Layer 11 of a small transformer language model trained on English Wikipedia (15 layers, counted from 0, width 64). Numbers have three digits each and are written without spaces.
In attention head 0, each number of a token's query is one row of weights dot the token's vector x. The head spreads its attention over the tokens so far by the softmax of query dot key.

Query weights of the head. A number n stands for (n - 500) times 0.0009.
q0: 377449370546498561455250421503306475343540406526379618492417317385519589526401470579621436480470438569498560554415439471365189477550435515365503629575313574594461465591728428498541543428586357
q1: 533464505686566422466490406290362498470405478594485620507547526514510402338616345412486493417432535600483554593401330529507429579494464496458559381487484368469510538543392558520610619686380579
q2: 446317623434562404492418472516561506547393585441686393419604597552453338445422525422421550477496527491549412464430437527664644573430403567397414559339373465535561610459544539466671656492442563
q3: 487409567571507501486411516450485539704403483635552534393506627556626408510343312469455483518305509517505425659567596589543528643501444678325549465308390386455571641593255558497662637641640469
q4: 569535613467416665440541368524460538239549432588503573535502392506483658556550593592548534513679520622416519458439479523447414404628489414519672336505630693688552418445614448535496450489355433
q5: 429462490414416509533656559453519512370460597539401485556416612472546551649561453476495659330719632562385705402497483583497291448600413277601522401533548514569455411224686524540499509539286589
q6: 580413310485414497384375640299429384414395528423733548491548472514574571290364539476425528429384095438659456709636532397686528528424501607383459705486385510414555473644331605486564414548583475
q7: 455672408657570393704315606587595515516602516462502632379308388426457384267448515500500386590378400423516408508338475548353535586362458562398403552579440419615562600548409538629522430565653343
q8: 601343433430598328630604650433341444836431478538562429489476599535518435466401419524451337677788689444382533704744401572494495405409698657438546586622595565560594613335343449425443518556517363
q9: 412593499302397556419481452463386512445447544579624460496588559563484643331520585473619570316568514463541577369584569327639544636456464596427512461411658515438480418346431468358478321481540525
q10: 426473335360307545389690463372254558285543459445635579377479569470216481617535316323522733407429403408564471656486727152466623815698602567541428536594198603389536625376523303298495306580119551
q11: 475583355530389561479653489616597391341467404630474652519630632454389472624568558226663412270527569462594471487404325581564343393617553396457337609747450292486416353120482521561422560676566509
q12: 383356489423422475639410339479372490194430619504643386334491640481417417339452601773446541305668351551769462436384540252547669604504565475624429490599584341428455384686408405367333319511507655
q13: 453516501468537663538432390361520679295296589495470741552428391467797694573507355452510471563504242710440349587657372541512386679559488534534636517442508702536400418585435205516652629515388394
q14: 479430575275579518422421494590429554573797555492621549569559674330154427634516602380704392559585679637371566465349492636420666416351461609228409521627453592484598430540432328699410640494578351
q15: 808551493694657522690370695555549582535555544314319480454566523355460370569412462495334435447321502444285524612407345684511506433473243369138612575635609730635554578454623423471587330536460535
q16: 355344414573450363495421288562486517387618597428488668357572586598393500462676591549642504457588490418641451586342507583572613648410446573419545507572486541621455497687378491518535494339464468
q17: 435497187546504633390413347456370480156673412474599515439579369381472422345525545546374571461471264713624517496586439624432312550524527527436375559591461722666588440658449456342548535397459379
q18: 575434397338396637407538259290504496134482573510719627373547471488556571329440542424560433405638394529711470537511391552501478607538308581409464293394380700570591404481453428363436373499371409
q19: 681458378460449507454503351592479666156534472480503688545479627439504568432438590486618520394451453515619415716440397494403266631493536530473606426456512484553661415514286476515456500495198324
q20: 485524601459467463669612503480540480683505519649422485550341407412382449571671478506640605420605786564270618329533514439587519305455567333395478322561556461613370510170730552729534499714489566
q21: 478425511501684295405499312690629536638667432488295296558530489527486576615624384503590480646408550442583444380624560395352642554517519485673558591484445431362322609807451563456261341323609572
q22: 638415533394484631355545530430389391229495511511503402574663585414612669531562524540494473446702703603463557492560457618495418510574413401708625608499631563644397323260604473515527553579461504
q23: 623554434526391209456425561490292398628622520417751436283651712497338452367328625560336367520352471364672477632447511406703600833348628651393480644472301602447600593705218645551437665622726499
q24: 600405413494486322505578445486436487737650398515394481487503574552450466592551648523427496572345459394475496634422615628215381470406509479430484516661404620457589676615409654559498503428454595
q25: 374531515386539661464829459483418478354319489559428489523449586492695809696550368462571561282978702568430624426623490559515375411731435354622628530424832613570318059155626322461594430597332502
q26: 361389537576614414682650496456490501403365488546572492563367601587334356499581392424467659574657512568545535587583455342416451435563330452506457375566435372439523416555671362323562474588428734
q27: 570557364484544600392419686614619221540489500395525585462384552440486556506384464562483607539418553404372509580486403375503594521527571600387641723464397721681453485557556507580599542697666409
q28: 600649673269583460605374657534579749585532460216570534339514555411611579563499419523635449396464417399294608476514600433379638468368371591555342473363484547545510570516700491702369511585524487
q29: 369601380196640721566547380501483479474277546524431666419545416643619438526561606658304374315502368507738521521322477690491612534477300557495608472418507518502491488650410728599495558420655792
q30: 264642317572639571565572539389451304348418571607609796403531597340442445279475289541353552549767248525415548412649593587329413344595594673387396430452514639722554616422633439466271489420608376
q31: 482521381519606642444531717562342451536476473677508427532400350670391456724741435518424582329623448629583360475620515394435420298545504644543527479663435318572612535367318308456701445566624307

Each question shows a short text with each token's key, already scaled and adjusted for position as the last token sees it. A number n stands for (n - 500) times 0.0024.

Then comes the last token's vector x. A number n stands for (n - 500) times 0.012.

0 "st": 508545482554427432500571506541417465508556541587438530455473439556462531471610527350583501489458
1 "ant": 531503541500477424534583525653403492555469594565469521445476486494520557454584459411545578502480
2 "in": 453544518509473451589589472609369430513522495549452428385355466494553593451570522519509622425498
3 "ou": 512545624669438434519567457624339365529548534529444466401428476489517578466576514432537547426505
4 " comp": 491475555489508407538473444631437455586460432487423356377390563530549541433568571522494505337522
x: 585533495489639455557341492423368211486662296511548506536618451336635489489307421437589438280490534506542488491612433437651450444531272364416551564680710644553489370480466636478550378412554450
Which two tokens does the last token look at most, in order? 1 "ant", 2 "in"

0 "v": 475525489535426395539652491512437486586554493564460413394377473602457604521510448485500536465461
1 "ing": 546482491507542506551504558684351527540497523646487466450477508446558502393740561421482567468548
2 " that": 514514452470572591477368511719371676429548533625500535532649503289630329351833622299347353572643
3 " it": 450439428396651609542302600808298592465515584408515508468645574227698354322827627302402356587631
4 " was": 464478439339627628575247585792340598456595441508518499486578588242674304338880655382331372583685
x: 349580402675478501406673448385332186660425287547427528495498496562565638582638600432421518280615408395691588410481394607629388507472493342522404476507691491489500349536474492447456502552473529
Which token does the last token look at most? 4 " was"

0 ".": 495455412512556501548442567669436555431601474595530514469478510395532437390750668426432460605716
1 " Th": 560478443529592511420402514655378523454698442648440575514510454399643427381745540488377496564582
2 "is": 493458478339676645469326567814481643435483675445521560550674542311783438370720480461402373576510
3 " s": 416401414449579473494521349710434513482478392652495476449499496391600504468623545458464447535454
4 "uc": 481507484492512434543509562565473535502608553474540564524468451581512472390605666396383422555628
x: 403482449493385351378534442500542495462595455442390378440603504486699517354585413703582466202568649485498310437584391611513477417388572383501518372742519611645613402677566663456576577609422574
Which two tokens does the last token look at most, in order? 2 "is", 1 " Th"

0 " d": 536498403521461438472557528618346515552536510626445499535468501511481519436635551352524509411491
1 "ut": 501505470618408360462655498442432395527517438517474425483448468571358592517446475464597472382523
2 "ies": 482510534572478468560554464677323462583538524571520449469483435502523515398700605416454585487568
3 " to": 514453475433583607536450472763362612463586414549486489409498523242707404335861562408448474519642
4 " M": 477464459480497453444519573567347500455476554649552532449476492534527457495593646383527442444548
x: 518477553508571552606601449551569363620564563462451459465447466516565488467479502542566509523462512512563536415505505504453565536395488575547560559612992481427495472620468426535444566432592667
Which token does the last token look at most, and with what share of its attention? 2 "ies", with about 30%

0 "op": 557414486563517459479544570604328432575502504581513436414440563573492574459564536429539524408471
1 "t": 547561551602425438483551607536381469500560475577483428449451477523421601480543559474506546470414
2 "ion": 467528519556497499505527538660300483527499532607559464449503513480552543434659600435482547459500
3 " of": 497449429431538592446486485721388652457593542617511495459453539350636395367838555407546555522545
4 " the": 490451383383519636406461484772426658485524649568505485487473630356662407398803616434488506606556
x: 460474506563588560444561516497503354435523413465479633482411514579355539584488485515487457349832570312551557471534568579551668355485488473404544549532782419481566309653549537548436403379483542
Which token does the last token look at most, and with what share of its attention? 4 " the", with about 70%

0 ";": 494386400458584619532381425654479438431609487555604541362473624404658412364779827455540434463590
1 " t": 585516489525540517358480549638450555413513508595490527556489561350611506427633568511415408567504
2 ";": 366413503470549560486446542686414553497507564637498400397524557440624462396734740453536362380620
3 " e": 422411588568490534496461478689480482396514481513391381442494596332567468386655632403515393438530
4 ";": 609524606509496560471548536627500452363528598567363302346446557389567478418680681493627420381593
x: 557476667546568538529530424486364483438664557492558557557187588484505630495435456567502412381555465472560641595679474567587412389758455700438490553419702554428577245412538465615357519560632336
Which token does the last token look at most? 0 ";"

0 "ut": 522481494549489463499511508661318450528577478570469484419426489477524537447626509499541551493425
1 " B": 542530439506546519444410531631308505466500527723482501482517465484574462464731593421439418500483
2 "ol": 484433465447444426480611570504436423521448575577385497434432605599528465515491549447602554472508
3 "m": 484476481435559579462421427673447363467297601493438505466463589472632490572558639421531421448419
4 "ish": 435466464504538484480560471721433448569351629634429480500444542426559572526636454449507547569446
x: 531563394516411559525454701592499575506407392466456497478514464652404429533580529461465547513665558551468679630518532420437472473672276584489430501515846565544486239513592427475539454516337532
Which two tokens does the last token look at most, in order? 1 " B", 3 "m"

0 "ut": 522481494549489463499511508661318450528577478570469484419426489477524537447626509499541551493425
1 " B": 542530439506546519444410531631308505466500527723482501482517465484574462464731593421439418500483
2 "ol": 484433465447444426480611570504436423521448575577385497434432605599528465515491549447602554472508
3 "m": 484476481435559579462421427673447363467297601493438505466463589472632490572558639421531421448419
4 "ish": 435466464504538484480560471721433448569351629634429480500444542426559572526636454449507547569446
x: 531563394516411559525454701592499575506407392466456497478514464652404429533580529461465547513665558551468679630518532420437472473672276584489430501515846565544486239513592427475539454516337532
Which token does the last token look at most? 1 " B"

0 " cont": 472504488484489425528538547617428541450541481549450538530495423437546536482620435414516631479523
1 "ing": 464380610509491462518546535634403417454466561558483512454418512470524544456603544479548599394451
2 "ent": 484463599497475464491567528722372481463371633559561469513524496413537594498536382502618529402460
3 " of": 500462435438538589458483475709389662469592534613504494476469536334629405361830545407559557495544
4 " U": 463480518566486452409594555612356501498535538658450502532466486453543539502565541367538527441534
x: 470671469467633427473525574500613370560523419449365310633301428432441455414472457631431501458497544562371453567560633496497642439412395508518441483432878417537574423559418541365338428422565623
Which two tokens does the last token look at most, in order? 1 "ing", 4 " U"

0 " for": 518515383402528556510492474763403638420556508677476565521453541324642426382782616409544524497628
1 "mer": 540508455411526535486478547808357501468428592588560537549557550385614444450663644419550546542580
2 ".": 479456446488567533529435539749435519463526427683490535483463527436576468461719660416532571579603
3 "\n": 447531409476593591434479496741423428410637430621444486452453566459587391459709671468450521592635
4 "\n": 496502362426676654392352412771360465436709463602465539472518549421662326413813567474397533575556
x: 414486617628437415383465346376390447441515381641340547427382512608382575683438439552536567295661503477490457484422520509727528528601533279535596538175601400457507405662536498501503514381477648
Which token does the last token look at most, and with what share of its attention? 4 "\n", with about 90%

0 "ell": 550478390456548465545569519645347471557487586552498542502474517462554518404640557381546475530469
1 " the": 515494413415527607431457469773412652491533643567498555568521607348652412403787607418491510613521
2 "m": 497499496495531600528298443682404568438527478452581555408522536358664381369759774357426402429518
3 " as": 520446426379615571549441570745374575512592490592530499466542537369618355333859700358374477607635
4 " s": 441448417438608503430480456636434556483573380665523466462545518396615452418695577432391409540555
x: 489518513647494485477569603634423244517611501660421423540518439488568481440390560469530472386482481610515485276573506455721465495576495431456575515585841330664395467593455305424514486293575548
Which token does the last token look at most? 3 " as"

0 "ric": 543392464485509441492507500694393396536475561542502501451410527554511542481574422505542593512480
1 " ": 539476406507457487510551491633414523506551486645550500423403548461479515479640635406534403519563
2 "est": 472443546557450418478479607554407532554431620508460412481543548445442527460605476416574620457496
3 "im": 372418561550399516470568453579471503490437618637513450431415568583493513406567590468698558447323
4 "ate": 473503551584426517501606545705370490523478599597427404480470525433516496362676576375537538531497
x: 408462513474376437546614506507645532484521439461542510590570630563537546512451555463460579458677445516514594635488508556568507454655447558354547393559846500606485232406567519390367628464292449
Which token does the last token look at most? 4 "ate"

0 "or": 539461471499471465546569494688345415483506534568503508455433516456531556447616519427620613469476
1 "ed": 544485478471523530541526524686343503469468486672495473487470538383593505433705623470518570523526
2 ".": 514495454524582504559443608639437562464600472654494475455501498401532459407771640435440500608697
3 " The": 514450373364555659407408497773420673468547664583531527527512613347676399393802612450432477593557
4 "ir": 482399427307562684461394676745436677423430696559467538453620589326686416403732609390511458576561
x: 244664368447451703482638336515407510352569513414544638467513570678457484696559416482375381427580660531541614475552470526326569501502416491612478437561659394392441312623410571569299350610559542
Which token does the last token look at most? 3 " The"

0 " was": 540503428404654582579239563831367592454583450505459539567642570229674335338853682370353382572677
1 " t": 636509384497583514425390575632390504454483438653514522571567490411587485458658570468460450516539
2 "it": 487447460437592507519382515663382584616544446591563472486479523583562435394646605400532491467539
3 "l": 522591504447547467506445589598360415525476535515537485466490519557545543497520584497577530460435
4 "ed": 493496387410648564520385560673358580547471481623571531505503472301719444443766519489402547645602
x: 546407323368405387466538449558394550547538541676375674570582466508431630383636609460514636524485422589572651503555539567585505297677611478419394660605670574505443168564573361446474484448461614
Which token does the last token look at most, and with what share of its attention? 0 " was", with about 90%

0 "ap": 561424451499549439539589516650402463572495527564485483419429507478543594450585465537555542489469
1 "t": 557516518552470438509585562607389497516547498617484469452426466477492598483576506529512556517454
2 "uring": 498406467484519492523570486708385548509564525651569492438408496436579457365771552432582597475563
3 " c": 497465451516496493452467601598382490432493559673507386440523528471531488391668618463495495525529
4 "iv": 491541615539377429551541490522524508469430564486505451470463541602385560489383629515455420367502
x: 342426563335617584350471508453387402436522514370553356412313495597637377581461471407563319536424428576652518573555596807779521564428304527303536624670583437597466416474539374585637539558447437
Which two tokens does the last token look at most, in order? 2 "uring", 1 "t"

0 "4": 567449443480579492559431571646422593552484504548527443433446528364579527364723645428490462471600
1 " and": 483497432411560614465456567758350661441560550600494508502545575299666408362823612387455512557563
2 " ": 523515435405562570420467551643488570428536505592558543489505565394634494439635640429573381485517
3 "2": 333478502481617522431382607661413538473363521576430379421471549439617481431668737366539292431530
4 "0": 518531560476536502448438707597458453380327536498366466487509580346553497534603717398482335579469
x: 352497481495461594534576595418431308436375470471549288483565421369539529638558505610404524556585449406363664293629575594475452400605338458586221526572787534536481579372507582499417442542532643
Which token does the last token look at most, and with what share of its attention? 1 " and", with about 80%

0 " for": 518515383402528556510492474763403638420556508677476565521453541324642426382782616409544524497628
1 " the": 522499406390549613424455496795420657475509636594503545580540620328667405409799642420482501600567
2 " first": 476454446409543582490457583742387629504329642550541493564585590289630499426662652375510484632572
3 " time": 360462444492549523525430497778316591617438503574540462486511553430557464351720670316441586568535
4 " at": 437429437440564609411475566686432619374582522665526472479449509320641382402840669438465478541613
x: 485389547685568377338563570368494421529681546501496500406402639594491489373536499506374491347727482458458628422581515544511494326502499424568526597523729478473375239753549365493405548419446471
Which token does the last token look at most, and with what share of its attention? 3 " time", with about 30%